Layer 12 of a small transformer language model trained on English Wikipedia (16 layers, counted from 0, width 64).
A neuron's activation on a vector x is GELU(weights . x + bias), where the dot is the dot product.
The model reads these tokens: "and" "ard" "s" " re" "l" "ated" " to" " Sa" "fe" "ty" "." " The" " major" " f" "un" "ction" "s" " of" " the" " " "com" "mit" "te" "e" " are" " as"

The vector x that enters this layer's MLP at each token. A number n stands for (n - 128) times 0.051.
0 "and": 121, 120, 98, 6, 117, 147, 118, 117, 144, 143, 103, 140, 131, 117, 123, 133, 117, 122, 149, 123, 125, 136, 118, 116, 112, 132, 129, 123, 106, 122, 122, 140, 147, 140, 154, 108, 124, 129, 105, 133, 114, 129, 126, 182, 129, 156, 127, 95, 141, 80, 126, 114, 139, 114, 148, 130, 115, 100, 123, 152, 129, 154, 123, 130
1 "ard": 124, 113, 114, 9, 117, 145, 120, 111, 144, 154, 111, 134, 132, 121, 112, 123, 127, 143, 136, 105, 111, 117, 117, 146, 111, 135, 142, 140, 108, 116, 141, 124, 141, 138, 152, 128, 126, 131, 110, 143, 116, 114, 134, 192, 133, 151, 113, 95, 114, 78, 135, 105, 142, 111, 145, 139, 117, 125, 119, 140, 135, 144, 113, 135
2 "s": 131, 126, 124, 10, 125, 160, 126, 95, 131, 134, 115, 119, 136, 108, 153, 119, 102, 130, 122, 112, 134, 129, 105, 134, 123, 141, 133, 139, 111, 102, 127, 114, 131, 139, 158, 134, 128, 143, 117, 144, 121, 116, 124, 174, 111, 149, 117, 90, 96, 85, 119, 108, 129, 148, 137, 131, 147, 129, 133, 142, 134, 125, 84, 125
3 " re": 135, 128, 112, 23, 143, 158, 121, 149, 151, 103, 132, 93, 120, 116, 132, 123, 100, 129, 131, 117, 134, 151, 124, 61, 128, 105, 133, 134, 143, 127, 167, 127, 108, 139, 185, 127, 122, 109, 141, 142, 114, 128, 127, 139, 144, 149, 122, 87, 119, 141, 124, 125, 176, 111, 127, 134, 122, 130, 108, 105, 127, 133, 80, 132
4 "l": 139, 138, 139, 68, 181, 100, 130, 136, 142, 124, 115, 85, 134, 103, 115, 123, 97, 133, 136, 82, 137, 140, 165, 156, 113, 154, 141, 142, 117, 126, 206, 137, 130, 176, 163, 103, 113, 107, 132, 139, 132, 141, 122, 196, 145, 155, 175, 134, 110, 76, 147, 137, 110, 141, 143, 124, 137, 143, 122, 151, 145, 143, 73, 123
5 "ated": 137, 113, 122, 18, 132, 130, 135, 121, 146, 145, 139, 142, 114, 163, 127, 104, 124, 115, 130, 101, 150, 158, 134, 115, 130, 137, 142, 122, 87, 145, 130, 157, 121, 120, 111, 128, 125, 116, 119, 135, 94, 138, 86, 173, 107, 143, 124, 106, 96, 91, 134, 140, 133, 134, 191, 127, 116, 132, 143, 156, 116, 153, 121, 120
6 " to": 130, 111, 125, 18, 132, 124, 136, 178, 122, 107, 127, 130, 97, 122, 135, 124, 135, 106, 145, 134, 148, 132, 104, 67, 162, 137, 96, 151, 137, 118, 118, 126, 123, 132, 122, 116, 144, 141, 100, 133, 103, 130, 112, 159, 92, 147, 159, 96, 104, 107, 114, 112, 142, 118, 157, 127, 157, 135, 119, 131, 121, 140, 118, 138
7 " Sa": 105, 162, 109, 45, 139, 123, 135, 140, 127, 100, 116, 137, 144, 142, 150, 150, 115, 147, 106, 111, 152, 119, 172, 84, 73, 147, 136, 137, 158, 136, 130, 103, 127, 148, 199, 99, 116, 160, 138, 130, 126, 130, 151, 170, 131, 132, 151, 136, 163, 105, 108, 109, 138, 94, 124, 98, 148, 103, 140, 146, 114, 127, 135, 136
8 "fe": 108, 126, 95, 31, 154, 121, 115, 117, 117, 110, 138, 156, 137, 138, 119, 120, 122, 135, 105, 134, 101, 95, 157, 129, 78, 139, 150, 140, 113, 130, 100, 154, 121, 152, 95, 125, 141, 104, 142, 127, 139, 117, 154, 151, 159, 143, 116, 123, 110, 84, 136, 129, 156, 124, 177, 139, 112, 132, 114, 168, 187, 125, 135, 141
9 "ty": 109, 145, 117, 29, 137, 104, 101, 106, 126, 124, 127, 156, 139, 146, 124, 161, 155, 154, 116, 130, 114, 139, 125, 79, 115, 156, 113, 157, 136, 133, 86, 119, 123, 141, 121, 145, 139, 126, 114, 123, 110, 104, 115, 180, 96, 147, 134, 80, 129, 118, 117, 119, 103, 145, 180, 143, 134, 131, 100, 116, 113, 139, 143, 102
10 ".": 113, 128, 92, 65, 109, 114, 165, 139, 85, 118, 151, 113, 122, 123, 127, 116, 120, 119, 117, 89, 152, 123, 158, 128, 150, 150, 106, 137, 98, 103, 124, 148, 112, 154, 172, 119, 125, 102, 129, 144, 97, 133, 120, 167, 148, 161, 146, 99, 44, 53, 128, 80, 142, 110, 137, 137, 131, 113, 117, 142, 146, 139, 145, 125
11 " The": 123, 123, 106, 27, 117, 109, 138, 153, 98, 82, 121, 147, 110, 183, 128, 128, 132, 143, 141, 114, 134, 139, 137, 59, 130, 114, 119, 134, 110, 99, 129, 130, 155, 121, 134, 121, 140, 109, 140, 119, 116, 156, 154, 170, 109, 134, 123, 126, 73, 123, 135, 121, 134, 122, 126, 106, 92, 98, 104, 133, 124, 126, 149, 119
12 " major": 139, 99, 74, 17, 133, 118, 147, 161, 128, 141, 123, 137, 110, 192, 110, 103, 144, 106, 119, 87, 130, 135, 106, 78, 141, 99, 146, 122, 128, 125, 151, 117, 119, 119, 139, 149, 138, 116, 138, 124, 119, 135, 120, 151, 107, 137, 103, 126, 121, 80, 134, 132, 136, 136, 125, 116, 117, 117, 117, 159, 116, 113, 127, 115
13 " f": 154, 110, 100, 49, 170, 112, 127, 172, 111, 115, 117, 114, 110, 137, 140, 121, 129, 169, 88, 137, 134, 146, 158, 135, 132, 142, 124, 88, 150, 122, 133, 102, 144, 113, 162, 114, 145, 140, 132, 150, 142, 116, 158, 145, 100, 147, 125, 97, 137, 53, 125, 73, 127, 112, 164, 113, 124, 120, 98, 100, 121, 187, 101, 138
14 "un": 129, 133, 76, 69, 126, 113, 106, 145, 113, 152, 138, 169, 93, 133, 112, 146, 126, 90, 68, 133, 127, 129, 97, 104, 112, 132, 181, 118, 151, 119, 152, 135, 109, 133, 148, 143, 127, 165, 149, 89, 143, 95, 110, 140, 155, 118, 110, 127, 139, 112, 157, 110, 157, 190, 171, 90, 114, 107, 178, 138, 122, 100, 143, 165
15 "ction": 131, 130, 109, 27, 162, 143, 124, 112, 134, 137, 124, 145, 126, 161, 114, 118, 144, 134, 127, 59, 109, 148, 126, 75, 149, 118, 118, 132, 131, 118, 119, 110, 112, 113, 137, 143, 167, 112, 150, 132, 119, 103, 118, 158, 115, 141, 92, 134, 121, 99, 159, 109, 126, 123, 175, 120, 102, 126, 138, 105, 115, 119, 92, 95
16 "s": 132, 144, 91, 25, 127, 154, 127, 111, 123, 137, 104, 129, 129, 123, 142, 116, 128, 125, 130, 89, 122, 150, 90, 119, 143, 135, 124, 139, 143, 108, 131, 99, 107, 120, 151, 149, 155, 141, 130, 130, 143, 114, 114, 166, 107, 161, 99, 116, 97, 80, 121, 96, 108, 158, 146, 118, 125, 126, 131, 116, 131, 88, 72, 135
17 " of": 127, 124, 115, 20, 119, 113, 136, 158, 74, 119, 117, 124, 141, 128, 126, 128, 128, 121, 146, 130, 153, 127, 157, 51, 175, 120, 127, 155, 141, 126, 125, 129, 139, 127, 132, 120, 105, 119, 119, 147, 108, 146, 107, 149, 126, 167, 143, 113, 86, 89, 149, 125, 142, 136, 126, 121, 137, 120, 129, 138, 125, 130, 120, 138
18 " the": 113, 131, 112, 28, 128, 104, 142, 149, 95, 100, 125, 131, 102, 187, 123, 113, 135, 145, 140, 115, 132, 139, 140, 63, 147, 116, 124, 142, 119, 110, 156, 122, 152, 125, 145, 114, 141, 126, 142, 115, 103, 153, 135, 166, 109, 130, 125, 111, 54, 126, 123, 151, 128, 128, 122, 121, 107, 90, 119, 141, 137, 124, 139, 129
19 " ": 113, 108, 105, 89, 154, 113, 147, 164, 141, 117, 138, 111, 131, 141, 110, 111, 129, 136, 132, 135, 140, 119, 144, 99, 98, 125, 124, 113, 151, 166, 118, 100, 160, 106, 243, 117, 128, 110, 153, 144, 97, 133, 127, 147, 108, 163, 119, 116, 153, 135, 98, 84, 119, 145, 155, 132, 95, 133, 151, 157, 124, 119, 81, 153
20 "com": 131, 147, 106, 59, 166, 68, 125, 127, 160, 128, 145, 127, 160, 111, 99, 130, 98, 170, 107, 102, 160, 130, 100, 105, 97, 150, 131, 130, 133, 139, 136, 146, 123, 145, 163, 114, 125, 76, 116, 115, 99, 107, 62, 150, 126, 131, 138, 132, 148, 125, 130, 145, 156, 99, 97, 137, 104, 105, 86, 80, 162, 102, 104, 152
21 "mit": 149, 139, 113, 22, 151, 100, 96, 132, 131, 157, 151, 116, 114, 144, 107, 98, 136, 123, 116, 81, 97, 120, 136, 160, 125, 142, 144, 132, 143, 135, 83, 130, 156, 151, 137, 105, 143, 87, 119, 114, 128, 112, 123, 146, 128, 146, 69, 120, 127, 112, 153, 134, 169, 137, 150, 120, 103, 131, 134, 127, 123, 134, 106, 132
22 "te": 74, 114, 120, 38, 110, 113, 110, 117, 120, 143, 114, 134, 132, 106, 138, 138, 127, 126, 125, 133, 119, 157, 129, 131, 110, 134, 161, 152, 141, 158, 142, 123, 127, 148, 168, 138, 130, 112, 124, 128, 159, 116, 89, 170, 129, 164, 70, 103, 136, 92, 117, 98, 154, 99, 135, 131, 99, 169, 84, 128, 88, 115, 120, 143
23 "e": 78, 123, 99, 22, 135, 160, 112, 99, 121, 138, 132, 121, 141, 108, 136, 111, 127, 136, 134, 139, 121, 137, 115, 125, 112, 160, 149, 145, 119, 162, 126, 132, 117, 122, 144, 126, 131, 118, 155, 123, 154, 130, 121, 181, 112, 169, 120, 129, 93, 106, 127, 104, 144, 114, 129, 135, 131, 133, 98, 143, 111, 90, 89, 128
24 " are": 170, 120, 117, 26, 115, 160, 137, 127, 140, 125, 131, 118, 135, 146, 148, 104, 114, 109, 129, 134, 112, 104, 126, 58, 152, 90, 134, 128, 136, 109, 128, 115, 163, 156, 177, 121, 127, 106, 111, 133, 140, 127, 101, 157, 123, 148, 153, 111, 91, 109, 143, 116, 139, 144, 119, 130, 140, 109, 134, 116, 149, 103, 99, 148
25 " as": 126, 138, 117, 20, 98, 97, 121, 151, 128, 103, 132, 124, 135, 149, 160, 105, 114, 124, 118, 106, 153, 131, 143, 39, 160, 99, 113, 122, 150, 141, 100, 123, 124, 140, 157, 117, 125, 129, 111, 115, 135, 143, 130, 140, 117, 155, 138, 146, 120, 98, 125, 119, 127, 147, 129, 139, 146, 129, 146, 138, 135, 119, 79, 134

Each question shows the input weights of one neuron of the MLP. A number n stands for (n - 128) times 0.0046.

n66 (bias -0.073): 120, 163, 130, 133, 149, 144, 139, 112, 190, 170, 119, 166, 111, 43, 133, 164, 154, 165, 159, 166, 156, 98, 149, 153, 121, 78, 92, 86, 116, 107, 109, 92, 99, 153, 108, 142, 120, 118, 105, 79, 121, 147, 81, 148, 161, 97, 178, 128, 126, 157, 122, 114, 119, 118, 153, 156, 155, 137, 132, 129, 128, 150, 99, 85
On which token does it fire most, and how strongly? 9 "ty", at about 0.38

n91 (bias -0.051): 142, 104, 181, 165, 128, 130, 156, 145, 148, 181, 85, 99, 66, 67, 109, 179, 140, 174, 122, 182, 134, 114, 124, 148, 122, 53, 139, 167, 138, 75, 129, 93, 146, 63, 122, 113, 99, 134, 191, 159, 126, 101, 123, 98, 120, 147, 131, 127, 134, 126, 163, 115, 123, 162, 125, 115, 134, 116, 167, 153, 103, 142, 108, 135
On which token does it fire most, and how strongly? 19 " ", at about 0.36

n39 (bias -0.052): 144, 200, 142, 124, 94, 165, 129, 134, 137, 163, 150, 150, 146, 114, 127, 124, 156, 138, 139, 151, 112, 166, 123, 131, 117, 146, 99, 105, 131, 27, 90, 121, 138, 103, 122, 164, 145, 153, 127, 108, 114, 117, 153, 139, 83, 99, 175, 116, 147, 187, 168, 144, 118, 133, 108, 189, 98, 89, 81, 190, 137, 112, 159, 120
It fires most on token 9 "ty"

n12 (bias -0.101): 149, 146, 157, 119, 128, 173, 183, 114, 127, 114, 86, 138, 78, 99, 86, 149, 170, 153, 195, 129, 132, 121, 137, 160, 167, 125, 141, 145, 90, 34, 113, 40, 135, 125, 107, 144, 101, 171, 135, 140, 112, 120, 78, 152, 92, 46, 185, 99, 138, 160, 159, 155, 129, 128, 77, 167, 77, 100, 141, 115, 183, 147, 92, 92
On which two tokens does it fire most, strongest first? 18 " the", 2 "s"

n60 (bias -0.096): 111, 164, 143, 140, 106, 160, 151, 125, 135, 123, 133, 176, 149, 79, 161, 170, 135, 145, 136, 110, 110, 90, 105, 159, 135, 128, 101, 124, 87, 106, 51, 97, 128, 137, 106, 76, 109, 131, 150, 54, 122, 172, 151, 151, 174, 111, 145, 106, 135, 181, 152, 108, 153, 129, 90, 130, 147, 89, 48, 151, 99, 110, 225, 145
It fires most on token 11 " The"

n11 (bias -0.078): 98, 162, 175, 150, 88, 192, 148, 84, 143, 196, 77, 79, 184, 89, 136, 137, 125, 109, 126, 101, 140, 58, 181, 183, 140, 128, 148, 98, 105, 156, 84, 81, 99, 130, 149, 84, 99, 131, 146, 110, 104, 92, 120, 155, 118, 173, 157, 122, 129, 166, 114, 77, 112, 102, 113, 146, 114, 88, 128, 73, 119, 109, 140, 127
On which token does it fire most, and how strongly? 23 "e", at about 0.92

n102 (bias -0.123): 79, 85, 174, 124, 98, 116, 148, 147, 115, 120, 111, 115, 106, 179, 68, 116, 147, 118, 203, 120, 185, 143, 134, 124, 114, 100, 121, 135, 96, 153, 148, 107, 102, 142, 132, 161, 116, 166, 116, 171, 125, 164, 170, 125, 151, 133, 146, 143, 133, 141, 105, 221, 144, 154, 56, 128, 184, 118, 152, 165, 140, 126, 120, 68
Its three highest activations, in order, are on tokens 18 " the", 12 " major", 17 " of"

n1 (bias -0.071): 63, 76, 166, 168, 89, 111, 132, 134, 131, 111, 139, 59, 139, 143, 151, 81, 110, 62, 129, 154, 131, 129, 181, 95, 155, 86, 63, 106, 162, 142, 120, 100, 112, 109, 165, 124, 126, 162, 121, 166, 117, 151, 96, 88, 103, 168, 105, 100, 160, 179, 85, 179, 156, 147, 79, 157, 104, 134, 69, 170, 131, 93, 112, 131
On which token does it fire most, and how strongly? 19 " ", at about 2.7

n120 (bias -0.096): 48, 90, 144, 133, 89, 104, 127, 75, 147, 148, 155, 144, 154, 153, 110, 122, 117, 79, 151, 240, 141, 137, 142, 152, 122, 85, 126, 106, 66, 99, 151, 105, 94, 80, 119, 110, 102, 181, 103, 168, 106, 187, 107, 88, 105, 121, 179, 123, 153, 101, 113, 157, 124, 97, 114, 155, 149, 93, 112, 145, 125, 90, 164, 135
It fires most on token 0 "and"

n100 (bias -0.012): 59, 136, 127, 131, 108, 132, 121, 161, 149, 169, 120, 109, 171, 72, 131, 99, 92, 83, 139, 133, 87, 139, 138, 144, 165, 132, 104, 116, 113, 129, 115, 153, 118, 103, 119, 97, 106, 154, 109, 188, 107, 130, 115, 136, 130, 116, 171, 97, 179, 160, 146, 131, 75, 126, 150, 111, 111, 70, 137, 129, 133, 159, 197, 121
It fires most on token 0 "and"

n99 (bias -0.122): 110, 91, 146, 143, 132, 139, 161, 155, 150, 120, 108, 150, 113, 70, 144, 97, 147, 191, 134, 151, 137, 118, 113, 233, 152, 124, 164, 127, 115, 133, 125, 150, 120, 137, 90, 51, 121, 130, 121, 55, 144, 111, 116, 114, 157, 56, 143, 92, 138, 137, 170, 103, 94, 159, 88, 136, 32, 131, 75, 98, 174, 112, 130, 157
On which token does it fire most, and how strongly? 20 "com", at about 1

n103 (bias -0.075): 116, 30, 164, 143, 102, 128, 152, 140, 179, 135, 129, 110, 110, 148, 156, 155, 162, 127, 154, 122, 159, 115, 136, 108, 123, 94, 99, 121, 106, 100, 155, 101, 120, 80, 124, 145, 171, 131, 94, 149, 98, 209, 113, 80, 174, 158, 116, 79, 108, 96, 108, 200, 39, 131, 118, 144, 152, 113, 114, 215, 86, 93, 168, 145
On which token does it fire most, and how strongly? 12 " major", at about 1.7

n93 (bias -0.050): 119, 163, 157, 128, 147, 105, 127, 125, 138, 139, 128, 99, 162, 85, 188, 138, 139, 120, 143, 149, 132, 83, 98, 165, 150, 136, 118, 47, 147, 100, 93, 105, 182, 105, 107, 161, 170, 179, 145, 150, 142, 177, 210, 134, 128, 115, 174, 102, 141, 147, 158, 157, 72, 77, 108, 176, 125, 84, 70, 64, 131, 135, 110, 130
On which token does it fire most, and how strongly? 13 " f", at about 1.5

n84 (bias -0.059): 94, 98, 133, 124, 138, 149, 98, 150, 180, 109, 89, 115, 111, 183, 177, 123, 140, 100, 116, 90, 156, 124, 173, 121, 181, 85, 76, 116, 137, 145, 91, 126, 137, 193, 116, 91, 106, 166, 126, 103, 176, 126, 152, 112, 99, 78, 117, 148, 134, 173, 112, 140, 117, 90, 118, 116, 85, 175, 149, 115, 168, 86, 162, 77
It fires most on token 25 " as"

n75 (bias -0.121): 73, 97, 193, 147, 126, 123, 115, 129, 154, 149, 151, 115, 90, 163, 106, 87, 139, 123, 135, 183, 167, 108, 148, 223, 118, 130, 140, 165, 105, 150, 103, 103, 104, 94, 128, 139, 103, 96, 177, 122, 136, 87, 132, 118, 187, 163, 107, 86, 160, 114, 107, 89, 50, 119, 109, 121, 130, 106, 86, 131, 113, 113, 155, 132
Its three highest activations, in order, are on tokens 22 "te", 19 " ", 23 "e"

n111 (bias -0.093): 134, 124, 104, 163, 122, 160, 152, 126, 104, 137, 120, 118, 57, 166, 138, 172, 190, 171, 108, 184, 172, 71, 147, 147, 162, 79, 166, 89, 143, 99, 107, 96, 116, 115, 154, 73, 111, 113, 48, 174, 78, 161, 90, 30, 82, 133, 129, 108, 162, 165, 144, 166, 101, 138, 139, 126, 131, 130, 203, 151, 144, 122, 74, 117
It fires most on token 19 " "

n2 (bias -0.106): 116, 106, 127, 126, 124, 196, 165, 137, 126, 137, 166, 123, 66, 138, 193, 172, 149, 161, 164, 151, 144, 179, 135, 122, 131, 129, 152, 97, 135, 84, 119, 128, 139, 82, 157, 135, 95, 197, 170, 107, 97, 119, 143, 137, 156, 77, 134, 129, 156, 183, 127, 118, 123, 79, 124, 121, 115, 71, 103, 119, 173, 113, 159, 162
It fires most on token 7 " Sa"

n68 (bias -0.013): 86, 100, 120, 111, 124, 196, 136, 100, 135, 126, 107, 180, 155, 91, 150, 177, 122, 115, 174, 128, 160, 112, 153, 161, 125, 126, 111, 53, 127, 129, 99, 110, 90, 122, 113, 140, 148, 116, 152, 106, 141, 119, 166, 118, 154, 115, 104, 62, 98, 129, 177, 162, 141, 134, 138, 137, 60, 141, 140, 124, 172, 50, 153, 113
On which token does it fire most, and how strongly? 8 "fe", at about 2.5

n29 (bias -0.169): 119, 66, 94, 189, 140, 110, 168, 206, 182, 117, 143, 120, 115, 77, 218, 141, 93, 122, 135, 134, 89, 150, 98, 139, 154, 94, 174, 113, 137, 76, 113, 109, 183, 174, 104, 79, 113, 120, 147, 129, 100, 163, 163, 100, 127, 83, 120, 114, 170, 140, 180, 156, 112, 48, 84, 73, 124, 115, 109, 79, 142, 136, 115, 130
It fires most on token 13 " f"

n44 (bias -0.092): 158, 99, 144, 163, 107, 194, 165, 147, 183, 84, 123, 19, 164, 139, 170, 206, 132, 72, 198, 119, 115, 130, 178, 106, 165, 119, 140, 136, 107, 87, 130, 101, 121, 92, 90, 162, 138, 210, 116, 80, 127, 160, 78, 94, 144, 78, 231, 114, 118, 151, 139, 164, 161, 170, 48, 106, 164, 107, 114, 163, 124, 107, 132, 96
On which token does it fire most, and how strongly? 24 " are", at about 0.89

n56 (bias -0.093): 89, 133, 136, 116, 106, 128, 155, 114, 104, 104, 134, 129, 137, 110, 145, 110, 157, 145, 107, 222, 163, 100, 174, 207, 155, 120, 119, 136, 134, 85, 141, 103, 104, 141, 60, 124, 152, 183, 125, 111, 168, 163, 144, 118, 113, 129, 132, 114, 144, 181, 166, 155, 181, 130, 116, 141, 128, 82, 163, 199, 192, 41, 140, 170
On which token does it fire most, and how strongly? 8 "fe", at about 1.8

n117 (bias -0.051): 110, 117, 135, 120, 72, 172, 141, 96, 135, 173, 85, 123, 122, 84, 164, 157, 131, 120, 188, 126, 86, 71, 116, 176, 94, 107, 166, 146, 169, 81, 49, 93, 133, 152, 125, 94, 159, 114, 165, 157, 108, 120, 103, 111, 144, 115, 168, 104, 99, 149, 163, 165, 159, 188, 62, 118, 126, 105, 205, 122, 120, 55, 90, 125
Its three highest activations, in order, are on tokens 24 " are", 2 "s", 16 "s"

n49 (bias -0.070): 125, 108, 141, 130, 147, 122, 131, 104, 142, 188, 128, 148, 162, 162, 132, 99, 135, 207, 110, 162, 126, 133, 176, 171, 133, 90, 101, 158, 71, 137, 117, 68, 87, 121, 123, 121, 128, 146, 82, 144, 107, 114, 100, 103, 80, 144, 80, 100, 149, 154, 154, 161, 125, 172, 131, 177, 137, 157, 100, 154, 135, 102, 123, 63
On which token does it fire most, and how strongly? 9 "ty", at about 1.6

n27 (bias -0.064): 84, 167, 143, 130, 130, 123, 117, 135, 165, 125, 135, 125, 157, 89, 175, 176, 188, 164, 156, 101, 141, 127, 139, 153, 135, 169, 103, 103, 108, 130, 146, 106, 123, 129, 129, 166, 120, 148, 189, 84, 116, 202, 145, 136, 144, 166, 130, 100, 129, 134, 165, 124, 75, 173, 130, 171, 93, 99, 123, 127, 128, 127, 151, 75
It fires most on token 9 "ty"

n45 (bias -0.032): 92, 116, 134, 154, 136, 110, 134, 105, 104, 150, 62, 146, 99, 165, 93, 98, 123, 147, 132, 160, 174, 163, 149, 134, 117, 78, 75, 112, 121, 60, 168, 120, 90, 153, 80, 99, 142, 99, 113, 144, 204, 103, 139, 114, 110, 133, 116, 131, 126, 168, 90, 156, 98, 181, 81, 164, 81, 140, 104, 120, 137, 102, 129, 156
It fires most on token 18 " the"

n95 (bias -0.114): 88, 82, 146, 121, 124, 189, 118, 188, 146, 126, 155, 146, 177, 145, 97, 145, 115, 120, 132, 161, 163, 135, 198, 142, 125, 151, 75, 127, 87, 164, 81, 120, 160, 94, 113, 86, 88, 139, 123, 147, 156, 144, 91, 110, 96, 143, 140, 183, 117, 158, 191, 137, 127, 130, 87, 76, 181, 89, 161, 167, 129, 145, 162, 137
On which two tokens does it fire most, strongest first? 17 " of", 7 " Sa"

n9 (bias -0.061): 141, 123, 138, 132, 135, 134, 169, 105, 184, 157, 143, 111, 132, 183, 67, 141, 95, 125, 118, 99, 138, 134, 138, 128, 170, 124, 151, 127, 104, 149, 90, 138, 90, 105, 174, 137, 134, 158, 120, 117, 71, 89, 125, 107, 141, 140, 91, 141, 183, 122, 116, 121, 163, 72, 140, 143, 71, 139, 104, 143, 168, 97, 185, 96
Its three highest activations, in order, are on tokens 20 "com", 15 "ction", 12 " major"

n118 (bias -0.135): 110, 133, 182, 159, 110, 194, 164, 106, 159, 155, 97, 149, 154, 72, 128, 69, 99, 149, 173, 132, 103, 104, 104, 111, 139, 53, 120, 158, 120, 144, 110, 137, 91, 177, 125, 189, 175, 159, 120, 176, 177, 112, 120, 140, 141, 152, 131, 177, 166, 145, 148, 157, 170, 202, 55, 117, 152, 138, 114, 130, 195, 118, 144, 77
It fires most on token 24 " are"

n18 (bias -0.074): 126, 104, 151, 151, 155, 205, 133, 138, 166, 120, 166, 88, 135, 139, 96, 166, 87, 126, 120, 67, 136, 71, 175, 127, 105, 130, 170, 95, 119, 109, 191, 87, 116, 137, 80, 110, 114, 114, 111, 205, 175, 165, 107, 130, 138, 84, 128, 132, 146, 132, 132, 154, 142, 102, 127, 144, 120, 97, 129, 118, 173, 108, 188, 105
On which token does it fire most, and how strongly? 4 "l", at about 1.2

n48 (bias -0.029): 116, 119, 182, 126, 102, 156, 154, 104, 132, 148, 57, 150, 141, 162, 168, 132, 190, 106, 169, 170, 124, 132, 136, 159, 140, 99, 155, 83, 102, 107, 99, 125, 172, 98, 98, 146, 140, 173, 121, 149, 169, 124, 176, 103, 153, 142, 126, 123, 85, 112, 132, 139, 113, 132, 85, 142, 86, 179, 171, 169, 157, 128, 97, 149
It fires most on token 2 "s"

n86 (bias -0.071): 113, 87, 164, 132, 100, 116, 132, 142, 86, 161, 122, 103, 131, 134, 137, 146, 142, 52, 90, 126, 136, 78, 111, 154, 111, 157, 90, 125, 150, 133, 110, 130, 89, 116, 82, 135, 127, 129, 133, 120, 116, 93, 137, 133, 145, 159, 124, 131, 131, 204, 185, 165, 155, 164, 81, 127, 146, 117, 141, 187, 163, 56, 142, 123
On which token does it fire most, and how strongly? 14 "un", at about 1.5

n85 (bias -0.121): 74, 156, 154, 153, 155, 96, 127, 142, 167, 131, 112, 124, 106, 90, 171, 163, 124, 194, 198, 126, 154, 119, 145, 155, 135, 129, 137, 113, 118, 100, 115, 100, 102, 187, 156, 64, 138, 134, 161, 151, 127, 81, 155, 129, 127, 129, 159, 192, 101, 126, 129, 117, 79, 140, 110, 143, 95, 60, 98, 101, 120, 103, 161, 90
It fires most on token 4 "l"

n109 (bias -0.068): 114, 183, 164, 104, 70, 104, 136, 109, 161, 157, 133, 131, 103, 145, 130, 125, 181, 113, 145, 110, 175, 124, 101, 136, 138, 84, 74, 153, 101, 145, 143, 97, 86, 92, 133, 149, 105, 213, 81, 96, 109, 160, 169, 104, 107, 107, 122, 85, 155, 128, 153, 119, 89, 155, 128, 191, 117, 130, 130, 123, 115, 143, 111, 131
On which two tokens does it fire most, strongest first? 25 " as", 9 "ty"

n97 (bias -0.152): 135, 122, 163, 132, 105, 171, 116, 114, 215, 77, 111, 99, 138, 83, 101, 192, 100, 169, 158, 147, 150, 141, 88, 137, 160, 133, 136, 107, 96, 127, 117, 151, 108, 157, 129, 109, 148, 117, 132, 76, 93, 166, 83, 117, 186, 59, 178, 67, 148, 170, 149, 153, 36, 200, 86, 150, 116, 119, 101, 102, 94, 44, 120, 128
It fires most on token 20 "com"

n16 (bias -0.089): 118, 110, 139, 148, 116, 120, 102, 114, 115, 170, 119, 135, 150, 128, 161, 99, 85, 100, 143, 172, 97, 167, 147, 102, 130, 154, 148, 127, 109, 94, 162, 111, 87, 61, 108, 81, 96, 166, 116, 152, 100, 187, 129, 114, 156, 112, 104, 89, 149, 152, 111, 201, 155, 159, 89, 105, 67, 79, 56, 112, 136, 99, 139, 104
It fires most on token 18 " the"

n52 (bias -0.120): 106, 114, 145, 204, 68, 196, 191, 137, 152, 105, 105, 123, 78, 58, 142, 127, 121, 139, 119, 135, 120, 87, 131, 121, 146, 118, 95, 118, 154, 143, 167, 112, 68, 161, 164, 102, 137, 134, 132, 171, 91, 114, 143, 124, 154, 194, 136, 74, 163, 125, 131, 154, 201, 126, 98, 79, 182, 144, 158, 148, 115, 57, 133, 92
It fires most on token 3 " re"

n112 (bias -0.116): 151, 172, 150, 131, 115, 157, 129, 146, 187, 118, 147, 181, 104, 83, 136, 164, 96, 148, 123, 136, 85, 131, 175, 126, 136, 83, 158, 168, 137, 64, 102, 151, 92, 107, 96, 88, 178, 163, 156, 128, 135, 98, 109, 140, 157, 165, 211, 105, 118, 218, 95, 177, 146, 172, 91, 186, 125, 170, 167, 184, 125, 87, 150, 97
It fires most on token 8 "fe"

n83 (bias -0.038): 109, 165, 177, 140, 120, 143, 111, 148, 165, 143, 163, 98, 160, 101, 164, 105, 107, 71, 138, 127, 161, 179, 146, 153, 152, 85, 54, 172, 153, 106, 134, 117, 135, 130, 104, 133, 137, 146, 80, 102, 124, 201, 165, 155, 102, 96, 96, 82, 157, 146, 151, 113, 154, 147, 129, 94, 193, 161, 78, 155, 133, 150, 121, 141
On which token does it fire most, and how strongly? 6 " to", at about 1.5

n4 (bias -0.024): 102, 140, 156, 114, 85, 150, 132, 143, 171, 114, 93, 72, 111, 76, 175, 147, 129, 73, 176, 132, 160, 96, 131, 128, 140, 94, 82, 139, 189, 119, 119, 79, 161, 169, 111, 89, 131, 193, 153, 117, 104, 224, 169, 138, 147, 144, 139, 142, 125, 172, 127, 103, 154, 133, 105, 151, 155, 74, 160, 91, 142, 116, 108, 148
On which token does it fire most, and how strongly? 25 " as", at about 2.3

n87 (bias -0.095): 106, 72, 153, 151, 158, 116, 133, 147, 131, 119, 150, 133, 100, 117, 89, 117, 135, 99, 102, 204, 154, 163, 159, 147, 183, 71, 115, 162, 59, 135, 117, 129, 79, 175, 139, 128, 150, 172, 114, 138, 121, 119, 86, 109, 172, 141, 104, 119, 161, 123, 116, 150, 109, 96, 150, 116, 117, 182, 106, 135, 105, 74, 79, 137
On which two tokens does it fire most, strongest first? 22 "te", 6 " to"